Layer 15 of a small transformer language model trained on English Wikipedia (22 layers, counted from 0, width 128).
Take only the direct path to the model's output, skipping the later layers: a vector added to the residual stream pushes a token's score in proportion to its dot product with that token's output vector.

Output vectors of the tokens that the questions are about. A number n stands for n times 0.0032.
" million": 104 -26 134 31 -49 202 -60 -35 34 -111 -21 51 324 198 -94 -77 -81 -48 -20 142 -107 70 -24 218 11 69 -186 83 -140 -108 45 37 105 -94 197 112 77 -59 110 -51 -124 129 208 -63 -201 -27 25 88 -55 -75 -20 291 21 90 258 266 47 -38 138 -23 -238 -120 -115 82 -205 286 -143 -12 -49 -33 -123 105 54 -161 141 -2 -80 14 -135 98 -127 72 37 -156 59 -29 111 -68 25 174 141 8 -298 -76 62 -81 63 -98 -119 -181 72 -2 39 -112 -78 -58 -145 175 63 -178 12 -123 -110 -52 64 56 -6 35 94 209 -59 -125 -26 -206 1 -56 -21 -244
"]": 0 -109 -212 -81 75 -135 -148 29 98 105 37 43 158 -25 33 -91 -82 -38 -126 52 -297 61 13 -8 84 52 33 -157 -203 19 84 59 150 45 19 8 -208 65 -187 3 -94 11 66 12 -63 135 180 150 -29 380 125 134 -119 5 -29 274 -113 -65 28 151 -267 -43 -42 92 -348 97 -72 -68 -113 -25 -93 -43 -58 -124 64 67 -136 -166 62 -75 -37 16 104 124 -218 -39 198 -16 -52 74 366 -181 312 -230 173 19 223 -259 -158 -395 109 153 86 -254 22 76 47 0 313 43 -38 -49 51 -23 71 -17 11 195 149 121 279 -56 23 -146 -120 103 -81 -161
"istan": 100 -116 -61 -59 110 -17 246 -51 -132 -98 -241 -68 252 125 -205 279 -80 115 -145 -141 -163 85 -66 149 305 166 -173 156 -67 111 49 65 271 295 98 -41 -116 -154 -63 -61 -204 55 119 25 54 195 244 137 -103 6 -92 253 -12 -4 -281 11 134 -62 79 -3 -300 -46 67 148 -32 133 -164 57 1 8 14 67 10 -152 337 -3 -90 -115 -167 -22 -104 -127 129 -239 -206 -318 -83 -422 -43 216 -51 140 -107 -123 -27 37 228 104 131 -135 43 68 204 -294 40 -90 -52 155 296 -30 -202 -252 -18 138 38 129 160 132 322 138 -318 -115 -134 18 -68 -46 -119 -108
"idae": 172 -140 276 -63 9 -109 36 -253 -54 -167 -178 -56 151 -33 -96 -66 47 -240 -166 15 -221 168 118 114 -162 165 17 164 0 113 -25 -202 22 4 -32 -301 -76 113 -258 -344 -86 -218 350 138 81 -34 277 130 -5 92 59 98 -69 -76 -29 92 -28 196 26 22 -228 -36 -73 161 54 80 -37 74 -156 6 -189 4 -229 -30 366 34 -312 266 -261 43 -88 -152 229 -282 -127 -103 236 -67 -353 -112 114 -53 225 -55 -106 9 15 -27 89 65 -152 252 249 -331 -242 94 -170 308 92 -47 -45 -42 139 221 279 49 109 368 89 141 -170 125 -41 13 148 178 -75 -10
"own": -136 -71 259 122 -106 213 -57 -215 -56 -183 50 -32 -127 -36 83 113 -93 -58 0 21 -188 30 4 92 306 113 -99 -156 -75 212 -152 102 -53 -11 -8 -99 -25 -36 -37 11 68 -131 32 24 173 -24 48 -151 -192 33 126 -159 248 -139 48 223 -92 -99 380 173 -110 52 174 98 -214 83 -108 -148 -198 22 172 83 67 8 152 -73 -177 -39 -19 88 -209 -71 187 -114 109 -15 -95 18 -31 105 105 -144 112 -141 -109 -123 -38 88 93 -204 -371 -12 -21 214 157 39 201 125 163 -112 -114 100 -79 -19 91 12 -205 153 7 220 -138 83 -237 25 180 -90 132 -156
" review": 71 -166 -183 -172 -78 -72 67 -123 -28 -110 250 184 114 166 -84 -191 78 37 -18 38 -133 130 98 -215 165 -7 -52 55 -152 -72 200 -80 23 -24 -113 77 -19 -64 -42 -10 -284 -14 25 153 -35 125 5 -60 -231 183 -6 479 124 210 -49 118 113 -130 214 184 -188 -17 -62 69 -87 167 -14 -59 -92 -32 165 -138 -31 -240 20 -184 -151 115 -58 -46 -46 216 169 -105 136 -57 146 69 -14 115 37 -18 -112 -99 64 5 76 16 -53 -25 -206 27 58 61 -105 116 -221 35 160 -280 168 -232 155 26 201 5 -195 137 63 139 -37 1 -72 -234 -148 52 66 -67
"va": 102 -97 17 78 116 205 205 -50 -100 -90 -146 205 -146 73 -49 298 -144 4 5 53 -175 76 144 -41 -97 18 -115 41 -55 142 6 -118 38 14 46 -90 276 -137 14 -292 -23 -103 134 -74 59 -49 161 -62 69 34 -30 192 -26 16 99 -40 -269 37 8 110 -71 -158 -27 109 133 25 -117 -128 -198 -13 -63 134 -144 -110 44 -167 125 172 -154 -20 -142 9 35 97 -72 31 10 -172 71 -104 127 -34 -90 -84 -78 8 329 61 -2 -2 -55 77 55 -57 -148 65 103 -58 193 162 -94 -245 -114 -16 25 87 -150 281 109 -84 -66 -65 192 -97 -16 240 6 -176
"att": 170 17 1 -63 -15 18 57 -199 -8 -153 -127 -60 85 151 -5 282 5 1 63 -82 133 23 -97 -81 -45 88 71 87 5 -90 -73 115 44 -56 45 -29 -96 -331 -100 -27 -77 55 5 1 -95 -28 124 67 -115 25 143 -26 -153 105 166 -44 78 149 113 -27 -150 85 -45 -19 36 -62 103 38 -30 7 -113 57 -54 -145 -67 -113 282 -110 -27 -58 -143 -83 196 14 76 -103 -47 138 279 175 194 -38 -209 169 -188 -81 146 -78 69 -92 -87 -34 215 22 -80 -122 -138 124 32 -50 -184 5 -40 -51 36 -49 -74 6 84 -67 -64 136 -182 114 79 180 -152 147
"ed": -21 -6 36 -29 20 204 -75 85 -97 -69 127 -223 337 -81 88 -117 237 48 63 111 71 -139 168 -138 124 -144 102 -138 -67 -138 -43 -113 149 65 -40 182 -264 -194 -40 -123 108 -6 76 130 -185 45 46 25 -106 -73 190 -107 177 -47 -9 -108 120 -72 35 -178 81 5 -173 -13 93 -110 40 -327 -118 14 15 240 -91 -74 -42 -218 3 -38 -79 -61 -66 -31 -6 30 -76 144 -109 -16 111 146 249 137 187 17 97 -9 41 194 97 -6 -187 79 -97 81 35 -99 212 91 -31 79 -148 130 120 106 -94 -54 54 -101 11 -204 -182 59 -78 14 -116 -149 40 171

Output weights of attention head 4. The head adds the sum of these rows, row i times number i of z. A number n stands for n times 0.00041.
o0: -114 -105 -177 -197 180 -171 32 140 -126 -123 99 -205 -70 77 -161 -137 62 171 -124 55 66 -83 26 -194 112 -25 -16 92 -148 -202 -93 -56 170 -122 -183 10 -108 100 -126 207 91 172 -103 -160 90 117 45 247 -37 -4 35 -18 88 -178 151 120 78 -181 67 57 -80 -74 68 -59 189 -8 38 114 -144 15 55 64 -108 -81 164 -169 -147 26 4 -102 49 43 126 13 39 33 7 -34 -40 106 -30 127 14 -11 -155 180 213 161 56 19 133 57 -71 37 -100 -209 62 12 169 -37 75 -173 145 -48 42 0 48 126 -80 217 -330 -6 -84 -122 57 62 -38 26
o1: -102 -48 -4 174 -139 -226 59 111 -79 117 122 92 31 -163 141 -4 -37 -146 -57 69 141 147 13 -143 -55 -135 -18 -191 -194 124 -264 141 -57 109 108 -59 -319 -93 179 56 137 0 90 -57 -128 118 214 37 -174 -136 -256 351 425 -113 -85 -46 -184 28 151 94 -34 58 129 110 125 68 -21 -223 78 -158 46 -80 -82 -17 -93 396 -162 86 -18 -255 -213 103 -176 -57 27 -131 155 232 -113 -66 44 -37 -127 93 -76 8 -76 44 -67 131 -67 31 92 242 -86 157 -35 -82 -88 237 97 295 59 18 42 -221 46 -153 214 81 -4 99 -35 -120 -73 -191 -15 -42
o2: -16 128 -6 216 -22 36 -125 154 6 -35 -61 -203 -5 -20 -16 0 93 -90 129 14 50 26 -155 -98 28 -188 -172 167 -201 75 144 -56 -169 12 -68 55 54 -76 92 -43 97 16 100 77 -3 75 -237 -29 -86 -64 0 41 -43 118 -118 43 180 -6 21 131 52 12 28 72 -37 -139 -23 -39 46 -152 111 -9 140 6 84 11 67 -100 65 6 -47 -120 32 95 215 121 -3 -89 113 -36 128 -23 -55 24 -124 130 119 64 56 48 39 -48 41 -48 52 -99 36 -19 -225 -140 110 -158 106 -83 -110 -31 -67 -75 -55 -104 -41 -157 0 173 132 96 151 -3
o3: -123 21 -130 -26 -13 167 26 176 -181 10 -50 -94 69 55 -35 182 -115 145 124 -25 -54 116 106 -113 87 19 -25 -21 39 59 -7 -54 -168 200 16 -9 159 60 35 -3 57 -41 -27 266 -129 84 -102 -38 -99 3 -63 -54 -20 37 -137 -3 -3 115 64 12 23 -86 37 44 142 -52 104 -74 -137 -30 20 6 -173 -23 -105 64 130 -120 -53 106 150 -184 114 135 -153 11 89 -9 -63 270 145 -69 -9 110 151 -73 164 48 -72 17 144 117 -187 18 -44 22 42 -153 -137 -104 249 -44 -118 -49 159 -61 -134 -105 -79 -122 -16 -129 133 -130 -24 -98 100 -27
o4: 77 -68 177 18 309 10 199 47 -203 -35 172 -164 167 158 226 -186 102 -23 -58 -34 -109 -138 -121 81 119 78 -182 -84 43 -213 71 15 61 -103 152 -156 -91 -9 103 -105 -245 128 136 -20 -49 -79 4 160 -137 88 0 -71 -81 164 0 58 184 54 103 96 51 88 54 -90 -4 112 63 32 -94 -156 -45 182 -139 44 138 -98 151 -26 15 8 116 13 -221 -162 46 120 -142 38 82 28 -197 17 -38 43 129 -113 35 17 80 35 -13 209 -220 -20 -117 -38 -39 100 -257 -93 -111 -237 176 87 64 109 0 -199 -35 -21 0 -55 -209 67 54 -115 -35 -23
o5: 61 36 128 -116 -16 135 10 -64 113 28 26 37 -13 24 90 -54 -102 -78 -80 -99 39 167 -135 115 216 -105 87 -72 159 165 60 67 -95 23 -114 125 -30 87 20 12 -66 -20 104 -98 100 74 -20 184 89 237 -173 101 13 104 -148 -46 -6 36 -118 92 29 -3 -119 -158 -127 -59 -175 -13 28 -100 72 0 106 -76 -260 30 -13 9 10 -234 -25 132 -17 -139 134 -70 -46 -191 -136 -14 53 179 -19 -42 -27 -114 51 -87 -15 176 -80 -143 12 -96 37 228 -118 128 88 -7 -56 36 -96 81 -57 109 -20 66 156 136 78 26 -148 -28 -110 3 153 -219
o6: -14 -214 -52 -99 -135 245 151 21 128 -85 88 239 81 219 -96 287 -25 11 -20 -221 -186 123 -242 122 15 -8 116 132 45 198 158 226 103 118 -12 125 220 -47 -26 210 -52 64 368 -188 136 -47 -130 -148 -39 176 -40 28 67 90 75 -212 73 -12 -85 316 -29 -247 -93 47 -54 -291 28 61 -170 187 -181 57 -48 106 149 -147 -28 121 -160 26 -222 11 52 134 -101 117 -142 -24 -68 -7 26 -174 12 -176 -187 -8 -77 23 103 -51 72 9 185 -27 -261 -8 105 57 77 8 -172 -74 26 -110 92 -35 -44 -19 -319 79 -52 -96 -88 -209 -92 -30 47 0
o7: 3 -183 -37 35 -173 -58 108 -204 -106 17 86 -200 14 13 111 -212 133 -105 -27 41 -16 14 -37 248 -113 -52 -141 101 -45 35 -88 -109 72 -317 -269 165 -119 -61 -123 -60 41 22 -29 -54 -51 -108 -81 -61 28 150 68 69 65 64 -40 254 21 144 97 -101 -181 -24 193 108 7 60 14 -149 214 -149 183 143 106 25 -95 166 -72 -55 167 -126 142 -167 15 -76 99 82 100 -10 65 134 146 125 -125 87 152 97 94 -7 169 74 -195 74 -171 56 41 -61 -157 -200 -73 105 19 4 236 41 -147 -47 19 -88 72 71 -17 47 -100 -79 -19 -58 -34 -26
o8: 31 -3 -10 -26 -83 -18 -155 134 3 80 -113 -142 8 21 -47 251 84 67 -53 -25 -123 97 17 -133 -117 187 -102 -35 6 36 -64 -47 99 177 54 27 198 -9 -35 95 41 54 27 -121 -79 122 116 9 82 -28 46 179 235 34 -143 41 -141 6 39 75 53 38 111 -44 -53 -91 3 -138 -127 191 82 -136 -44 -181 91 34 -57 -177 18 113 83 97 76 67 -185 -106 -175 -162 99 -8 -98 -47 19 -113 -117 188 -164 58 -310 -29 174 -34 15 30 218 -76 131 139 -35 -181 68 -55 -208 -11 9 43 -12 -27 -174 28 -69 67 -196 3 115 60 0 -44
o9: 130 -60 0 40 72 92 10 101 -207 -49 -82 157 -178 -185 3 -82 205 -47 26 -42 112 48 -67 -31 108 30 131 -32 169 101 7 285 -135 48 23 -22 -186 -100 184 -25 59 11 -65 3 -124 -116 -64 7 73 -183 25 53 -103 -13 58 161 36 -104 146 -19 61 297 -140 -97 48 22 -78 243 4 243 -60 60 -228 41 0 -95 89 37 116 -110 148 66 -57 -191 73 -73 -146 74 133 -151 174 -93 36 -47 -153 -20 -86 47 12 124 50 75 9 88 -100 -176 -138 105 83 -153 -61 -30 168 -65 75 10 -66 44 -111 -10 -124 15 -93 33 -97 55 89 24
o10: -141 -120 176 -62 37 57 -94 69 128 -21 97 109 -193 204 144 -12 -131 47 -3 -140 -171 87 -80 -67 64 72 -79 -171 127 102 241 -4 -32 75 -146 101 157 -117 -75 -189 -57 -103 -114 204 -18 -91 -15 -236 -142 -54 -55 79 -45 -45 3 102 79 58 -90 20 -37 32 -76 -126 -66 152 0 194 -4 -86 98 134 99 93 -192 182 -43 90 24 65 -14 142 -62 171 10 82 210 -21 -100 -66 -90 56 172 14 -296 25 -47 -95 -300 -215 -239 -150 -33 -75 73 113 -100 51 -132 113 20 61 166 122 100 206 -46 91 -116 91 113 26 78 -89 23 -23 179 53
o11: 112 -155 35 -41 175 -89 85 -175 -258 -77 198 -27 -70 -174 187 -165 64 -55 71 -4 -79 265 0 49 58 22 314 16 -14 213 -8 -8 -20 183 168 -298 -241 149 74 42 109 85 -185 64 -72 104 156 11 171 195 44 -62 53 -145 139 -27 139 -115 -158 62 -71 44 -25 -193 -113 -40 -145 -11 -113 138 -13 -159 29 145 -62 -4 152 -99 76 74 62 80 -83 -97 168 9 75 -36 -58 -74 231 -36 90 4 275 -146 154 -125 93 7 7 -173 20 -49 111 69 -7 -16 -219 42 -51 -83 -119 16 10 -74 17 -117 -130 -285 187 13 -46 102 -111 -85 36 -108
o12: -83 47 -13 71 0 -34 -232 -63 -139 49 34 104 10 -141 56 -35 180 93 184 32 289 12 -57 81 -23 103 54 -116 -130 -231 165 26 -116 103 -107 31 -16 -11 15 111 -135 35 46 79 36 16 -351 -61 -29 98 -31 206 217 64 60 113 12 -129 29 -128 -55 214 -87 121 -30 193 -411 -277 -77 -95 94 170 -12 -172 195 122 -106 -135 -257 57 4 120 -146 109 4 87 -275 144 77 -159 139 -36 -229 -100 -93 8 99 -339 -46 18 -112 -225 196 62 -120 -20 137 215 361 -250 137 98 -71 -52 160 -20 -97 132 -126 104 -158 162 89 69 -196 -65 -77 -11
o13: 152 39 -15 159 -28 206 155 -101 34 -48 -191 11 -34 -97 131 132 90 -19 36 107 6 -7 -201 145 -64 -10 105 15 29 -87 122 68 87 28 0 -48 -7 -115 -168 -26 105 -11 -13 -13 84 -63 189 -54 -142 -182 7 75 -127 -258 -169 16 3 165 -206 125 -49 -147 -141 -117 32 59 61 41 60 -21 -56 65 37 50 -201 -10 210 19 108 88 -119 -119 70 147 -6 6 -179 60 -16 -87 50 110 30 59 95 -10 21 71 -138 -37 -144 -22 87 159 260 54 -25 -212 -68 -232 104 128 11 52 -71 249 -19 -183 24 -246 215 16 -149 206 -7 -105 -125 -44
o14: -219 140 -134 160 -63 -343 -82 25 32 0 -46 94 -50 -38 26 -9 -64 -115 94 217 57 -47 48 46 -269 301 -191 -189 -173 -116 -188 175 -84 -156 -182 11 96 65 -44 -66 96 -309 -140 -278 96 -24 169 -124 -136 -62 -102 231 159 200 -59 -82 -53 81 0 -27 149 -20 35 150 -46 -137 -64 -203 165 132 -170 82 100 224 64 132 -48 -27 31 186 65 15 39 156 93 34 -113 -110 144 -53 34 371 -32 -45 65 137 85 -50 42 -148 -236 117 144 -27 63 48 147 -53 -109 -30 142 46 -83 -48 128 -210 77 -80 108 103 135 163 -231 64 -132 -151 123 168
o15: 106 -21 -43 71 -50 -27 170 15 -47 -106 -141 -73 -122 17 134 -291 119 83 118 -57 -72 -122 -141 179 -48 11 -44 -171 10 -67 -66 -62 -116 -225 -99 58 -17 62 134 -173 149 93 -185 120 7 -72 -86 -134 -58 48 -56 -132 -72 -99 25 -158 -7 243 103 -7 -23 0 21 165 -102 -92 -4 203 109 -223 10 -63 115 -11 27 4 265 -3 28 479 -7 -139 -150 -155 64 62 -4 -53 -62 32 81 -89 18 59 55 -132 4 69 -3 -144 100 -122 -104 -268 7 217 -157 4 -80 269 14 238 -32 175 -63 -172 33 -10 -14 79 58 107 365 -18 131 -48 -39 -3
o16: 140 113 85 -43 131 99 -203 -8 -226 -15 -130 68 -186 -36 -94 127 -63 -166 -122 -74 64 115 106 162 25 11 -46 -364 -212 -256 72 -192 -69 63 156 -93 -116 37 38 -62 42 -77 50 74 -49 -89 -236 94 148 182 96 -84 197 48 111 28 -34 -137 73 -25 -8 -27 -198 -11 71 33 94 -291 97 104 35 15 22 -80 289 26 -177 78 230 175 167 36 82 -28 -182 -10 -98 -11 -75 -37 -160 45 164 4 94 118 -61 -79 -86 -75 -264 -53 -3 -116 78 -34 -159 257 110 -116 92 -143 25 -188 55 -95 86 86 -203 263 254 21 -4 155 215 -50 -31 -46
o17: -170 77 118 -78 97 -24 -17 -86 38 -148 150 -80 -113 -117 -151 -46 -115 -56 -116 178 136 203 -91 22 16 -64 -89 28 36 -87 139 -179 -139 137 -127 87 -182 143 -12 -57 269 252 -87 139 -167 -149 63 100 11 -198 190 -437 -4 -53 95 -191 98 20 -85 -224 187 -322 110 87 206 -14 264 68 89 -232 81 -81 25 133 -85 207 122 203 284 -109 123 -12 -46 -113 -39 115 92 -116 -75 -71 -242 -8 145 249 -14 -102 -85 24 132 38 -104 -169 -155 101 -66 33 -47 -315 -246 356 126 198 60 -112 -12 -139 112 -176 -67 -116 146 12 163 -122 -143 -59 84 122
o18: -70 63 -85 63 76 161 14 21 -72 66 -130 7 -115 -30 66 -149 179 220 -111 -74 88 54 -56 -29 -81 129 42 38 132 4 -84 -120 135 105 -76 221 43 -46 -25 17 -21 236 91 -114 -301 -47 -148 178 12 94 -205 -257 -22 -24 94 -6 -38 122 31 16 64 -69 147 61 118 -68 -147 -17 -11 69 -48 -77 44 -174 44 136 96 -42 -95 -41 142 75 97 -153 -41 59 46 185 162 -34 -102 -81 -173 -77 71 -190 87 -230 -147 -124 -117 82 -95 72 -37 -27 167 -68 21 58 100 225 94 68 53 -210 -280 -7 147 -84 0 98 -176 -155 94 87 96 -77
o19: 186 49 -173 -4 240 54 -124 -26 -100 140 -124 -46 171 10 -16 85 -104 -127 -81 -92 3 -67 -27 -218 155 -15 -28 169 54 85 -42 141 -72 132 140 30 96 -80 -43 -83 -47 238 227 42 -100 81 -285 253 13 227 -47 -25 90 -73 35 93 -108 -34 51 146 81 25 -10 88 22 -67 36 -167 -207 -114 -109 7 -196 -185 145 -66 -93 -68 -91 35 -40 10 -23 136 -60 49 -260 28 30 -67 8 -194 78 -252 -333 -40 25 48 65 155 -58 66 53 226 -56 -103 -30 138 -133 -151 33 86 246 89 206 7 7 24 -139 -99 32 -191 -150 -64 157 3 129 -87
o20: 59 99 -102 -105 165 -15 -40 -206 161 -83 -74 -29 -125 -23 -80 -239 -59 -124 120 19 280 -151 229 182 63 236 -13 -104 -170 -28 -71 0 -123 -4 151 -82 -197 113 80 -31 4 -76 30 50 -27 35 -123 -164 56 -99 -178 -79 -74 -54 108 7 -210 -64 -120 -97 -24 -24 -237 128 164 125 -169 -219 -109 -79 76 104 184 4 -4 -175 39 -186 -187 -221 285 -15 17 -36 117 -88 8 367 -48 10 163 120 82 108 290 -159 68 -41 149 -167 -123 72 62 257 -89 -106 192 30 87 29 81 145 -34 115 14 -72 40 183 67 -151 -125 156 -70 130 -147 -203 -196 125
o21: 20 147 16 -246 -8 -97 -335 76 22 -108 151 94 179 28 37 -60 72 28 -44 -157 -123 -33 60 -78 -59 -49 90 -45 24 65 236 204 -115 -16 -19 87 146 152 -208 172 -167 99 87 234 92 4 44 -44 201 4 -4 176 104 177 51 -178 101 39 34 -123 -134 -7 -126 44 119 118 111 -38 169 -102 -38 215 -235 -27 16 150 -185 -143 -45 -12 52 -95 100 -65 -27 -57 -42 -196 -335 16 -55 -58 0 -91 52 183 -165 -42 -102 140 130 -100 -96 -7 -146 15 118 -252 -34 -16 55 191 -174 92 210 -172 -27 133 110 25 0 -218 -151 -52 -20 80 33 76
o22: -101 -40 37 -96 94 23 130 -231 -28 -31 -258 195 6 159 -99 -60 -18 -46 -156 72 121 72 224 58 -111 -49 19 61 -33 -50 11 4 133 -142 178 36 -13 0 73 -24 -132 -52 164 -95 -131 -160 157 -210 -68 19 -27 77 199 -71 -81 231 -73 17 -81 122 168 91 -67 -85 -7 -88 -193 -84 27 -106 -137 -81 76 -277 125 57 -183 -101 -88 198 98 -76 139 -13 -267 -181 90 78 -26 58 110 -133 3 -81 34 98 -28 46 -315 0 -3 26 99 100 123 59 32 72 98 -187 29 40 -49 51 76 37 -51 197 193 157 -127 10 -116 31 -30 -114 160 0
o23: -49 -68 -248 -193 -44 16 252 36 112 221 -80 48 35 17 -161 68 -31 70 45 -93 -66 -124 -102 -139 79 238 0 8 33 -22 -19 -44 -163 -11 -109 92 -87 112 113 -119 -164 -26 -79 71 -56 34 -113 69 0 195 42 -141 117 -126 133 110 14 -100 57 27 166 137 -47 124 51 96 38 -311 -443 70 3 18 -24 -121 156 -88 -24 -168 -27 -45 -144 97 91 336 -78 -24 163 34 227 -99 41 -206 117 -118 -15 -42 39 -80 0 -82 63 26 -29 64 -79 14 72 -27 144 70 117 -116 -4 72 51 -274 -61 136 94 -27 -94 74 18 -45 8 29 76 182
o24: 111 -188 128 -111 60 54 51 -81 -140 22 -15 -118 27 176 -83 55 105 117 -123 -174 -75 106 70 34 -14 47 -64 -28 -47 174 237 50 -217 26 101 -160 97 -39 70 -167 144 -131 -78 179 -39 67 -128 4 -90 -106 -24 -102 -23 25 -134 13 167 -28 -124 -24 -67 -47 129 -135 -149 -138 -86 -160 -184 -42 216 194 -86 27 -92 243 -25 255 -56 -210 181 -89 -12 -219 37 37 153 -95 149 3 34 -32 160 183 23 -65 197 199 58 23 -160 97 -73 -169 67 107 -101 328 94 -30 -134 -128 133 -120 30 -240 -145 -14 107 78 32 63 -38 97 -31 -10 62 147
o25: 70 -17 -89 88 -53 -121 -66 240 -36 80 68 61 -48 69 26 62 44 76 -49 -149 -272 128 -19 -34 51 0 -8 -146 34 -92 164 103 69 91 174 -82 -142 39 -23 -87 -169 77 65 56 82 -21 31 182 -51 169 131 127 94 228 -25 -133 0 -103 80 369 -156 87 7 -21 -224 -162 251 40 20 213 43 -33 -57 19 57 97 -219 -54 44 128 18 141 -309 103 -57 -15 116 25 -129 -38 23 14 60 -279 -4 -54 -73 31 -78 -204 -68 4 -186 0 -88 -179 -141 -40 -72 61 -17 -12 -181 145 36 -122 257 -7 -139 191 185 -116 71 14 -146 -24 88 -188
o26: -192 94 165 -41 81 152 -127 108 -81 -49 -135 56 -14 62 63 -250 -39 -116 79 60 153 235 113 123 -27 74 81 -18 -273 -4 -254 39 11 128 24 65 4 -235 -15 82 -73 -329 88 -75 -40 44 30 -225 25 97 36 -118 -21 166 158 52 -102 -43 184 196 13 24 -333 48 -88 369 -157 -184 -103 -4 34 214 -84 -89 -125 98 -186 -61 -58 -236 -16 46 123 -90 113 228 139 79 -225 0 232 -95 -144 239 57 0 -205 -12 -180 -33 -88 280 -138 -58 175 125 -42 -71 -175 -162 189 199 -57 76 -44 -16 -44 84 -80 20 -88 172 30 -162 177 -167 -186 38
o27: 17 -140 -130 -92 103 213 115 -12 23 -55 -115 -116 144 -56 -76 -161 159 26 -19 -119 -63 135 -93 225 89 226 95 4 -183 -149 4 0 47 -358 71 37 -94 49 61 197 63 126 63 118 54 146 -76 -109 -209 -26 116 -51 -327 130 222 -4 -138 -49 222 -71 40 -142 64 42 -77 -56 -78 -170 -139 107 -159 -87 62 -49 -137 -155 219 -114 277 89 244 48 -229 -181 257 -90 110 257 33 14 170 -61 96 175 182 67 -47 0 130 32 -56 -34 51 82 -12 140 -326 82 -142 -41 -29 -18 -17 57 -150 72 -115 -189 -89 -73 -19 -61 -114 -160 -73 -4 -159 135
o28: -31 -97 -127 -179 -11 -7 69 62 18 -14 -15 4 -155 -82 95 209 -47 -14 46 -207 -61 -63 -58 180 145 -15 226 -137 -131 96 -186 -80 -232 139 75 212 -55 19 89 38 -71 76 111 21 -25 11 -23 -199 -73 63 -185 50 119 -310 -73 -63 47 -51 -105 20 26 4 -287 102 104 24 -11 7 -199 64 -168 -171 -71 203 65 -72 207 98 -71 204 -162 17 194 102 7 -101 108 137 -27 -203 167 -165 -21 40 85 165 98 150 7 -64 -112 -224 185 -110 -39 43 50 8 -72 72 127 -70 -90 117 -82 -24 -236 -24 -46 130 32 53 75 75 235 141 -148 -3
o29: 64 39 -180 108 -4 68 -89 154 -204 -66 -50 -4 -92 -168 -30 123 55 -66 -139 -25 -211 43 -31 50 -7 22 32 4 308 154 -74 -58 -260 54 -202 155 46 -85 -138 -184 26 -51 -28 -11 -58 32 -67 196 169 180 197 110 -57 29 4 -3 165 38 -22 100 -15 -15 -117 -180 -53 72 346 85 -101 320 44 -63 -94 -92 -27 134 33 114 250 -39 44 49 99 0 -159 -84 95 107 131 -233 58 -61 94 -15 -20 44 -140 122 14 -59 -24 95 -20 -133 -65 -272 -120 -204 -95 96 -61 -46 44 19 -110 -131 64 -7 -265 108 43 -94 -84 -69 204 233 122 -78
o30: -6 60 -192 116 73 -106 30 60 -15 -77 -73 116 162 -122 -74 -12 -135 279 39 -190 256 -22 -8 134 189 0 -53 -196 -3 -139 151 167 -67 -42 11 -69 46 -59 -141 -32 29 -86 93 -217 149 65 -122 4 -241 116 -149 -4 130 78 -57 -196 63 -42 -22 -139 -15 85 21 0 110 -152 106 30 -65 -66 81 -97 -69 -142 198 18 7 7 -347 95 -99 122 -182 -74 -24 44 114 208 -100 -91 194 57 65 220 -126 -250 225 -105 190 86 221 99 -27 77 -151 203 -58 124 184 -81 -92 54 -115 -9 127 -124 57 21 69 32 -101 -24 -8 -80 64 103 0 -238
o31: -113 -100 -108 -124 -30 -57 120 84 -39 43 -168 -114 -45 58 -72 197 -16 14 133 -102 -132 148 58 -86 54 -232 241 94 44 -51 91 189 190 15 111 64 -27 48 69 -256 54 -157 17 -7 -28 -221 -54 53 -45 39 -110 -180 -149 356 3 -53 -54 178 -101 -95 89 4 -14 35 -193 -239 -132 141 -127 49 -40 -113 -53 128 -15 86 -89 67 -162 -35 47 -140 -202 -158 -159 101 56 49 -10 165 -23 -193 -25 -47 12 -14 239 -119 17 -39 -44 43 33 -41 -95 -14 -134 -20 -108 245 183 16 -125 37 108 14 164 -34 227 165 -71 -99 108 146 59 77 236 110

Each question shows a token from some text and the vector z that the head gathered there. A number n stands for n times 0.0022.

" of": 10 -22 -118 -106 37 -252 -132 -50 239 32 127 -110 -88 -52 337 -214 113 -136 -90 -158 16 -87 244 167 154 316 -101 213 -235 -190 -99 233
Which two tokens does it push up most, strongest first? "]", "istan"

" C": -82 -6 -72 7 -65 -48 46 -89 107 16 112 -117 -48 51 143 -83 -87 -105 12 13 -20 -107 86 63 -15 -28 74 98 40 48 62 0
Which three tokens does it push up most, strongest first? "va", "own", "att"

"ification": 36 -95 22 73 146 -18 -60 17 63 -32 76 -93 -1 -5 -6 5 -20 -60 29 -8 45 -113 108 -63 215 -189 134 188 -13 -52 3 -10
Which of these tokens does it push up most? " million"

" original": -114 -117 -8 124 109 22 194 -44 142 68 141 -139 20 38 -3 -185 121 -159 111 91 -140 -68 218 -35 165 138 151 150 -213 79 9 31
Which three tokens does it push up most, strongest first? " million", " review", "istan"

" b": -35 -45 -165 98 -85 113 40 -26 195 -20 196 62 -30 -22 12 -89 -39 -80 122 44 -99 -44 249 99 158 -62 49 129 123 58 -82 -1
Which of these tokens does it push up most? "]"

" the": -45 -126 28 72 -34 0 154 -125 112 -1 120 -106 -85 58 30 -68 51 -200 15 48 -65 -157 165 30 186 20 61 170 92 120 -31 184
Which of these tokens does it push up most? "va"

" as": -85 -182 -57 71 105 42 43 155 41 19 -35 -97 -63 64 -9 -51 36 -187 125 -13 -40 -22 148 -123 133 60 30 230 -233 46 -2 40
Which of these tokens does it push up most? " million"

"ested": -15 -85 -23 15 48 -24 -83 -24 131 -22 1 19 -69 46 4 -35 71 -74 34 -51 28 -138 152 26 197 -47 -17 171 -2 -82 -24 75
Which three tokens does it push up most, strongest first? "istan", "att", "own"

"\n": -77 -25 -108 77 78 36 55 -97 106 -61 155 -75 -76 127 107 -31 -91 -64 102 38 -54 -113 223 -26 118 -89 68 154 97 -16 71 10
Which of these tokens does it push up most? "va"

"ention": 34 94 18 77 49 -90 -87 16 71 42 -79 15 -25 33 140 -34 13 -68 72 -99 130 -206 88 -30 212 -117 34 79 -7 -87 66 -3
Which of these tokens does it push up most? "ed"

" |": -86 -21 -142 -7 -88 122 -22 75 100 -37 18 92 -203 138 135 -127 54 -70 115 -41 -75 -223 150 -14 52 2 -25 100 70 78 -100 177
Which of these tokens does it push up most? "]"

" Wh": -156 -36 -34 110 113 6 -38 -44 63 111 -35 11 10 20 29 -27 86 -73 95 -12 85 -185 96 -41 184 -9 9 188 -69 -72 101 81
Which of these tokens does it push up most? "att"

" to": 113 28 5 -119 1 -18 16 136 73 118 -2 -164 -2 -3 73 -54 -46 -168 192 6 120 -47 69 39 47 73 -66 220 -48 136 -65 89
Which two tokens does it push up most, strongest first? " review", "att"

"u": 77 -60 -16 9 65 32 -32 34 58 30 -45 -7 8 52 55 -174 79 -71 78 -13 58 -145 109 -6 118 -110 -12 11 -39 -13 18 -42
Which three tokens does it push up most, strongest first? "istan", "own", "att"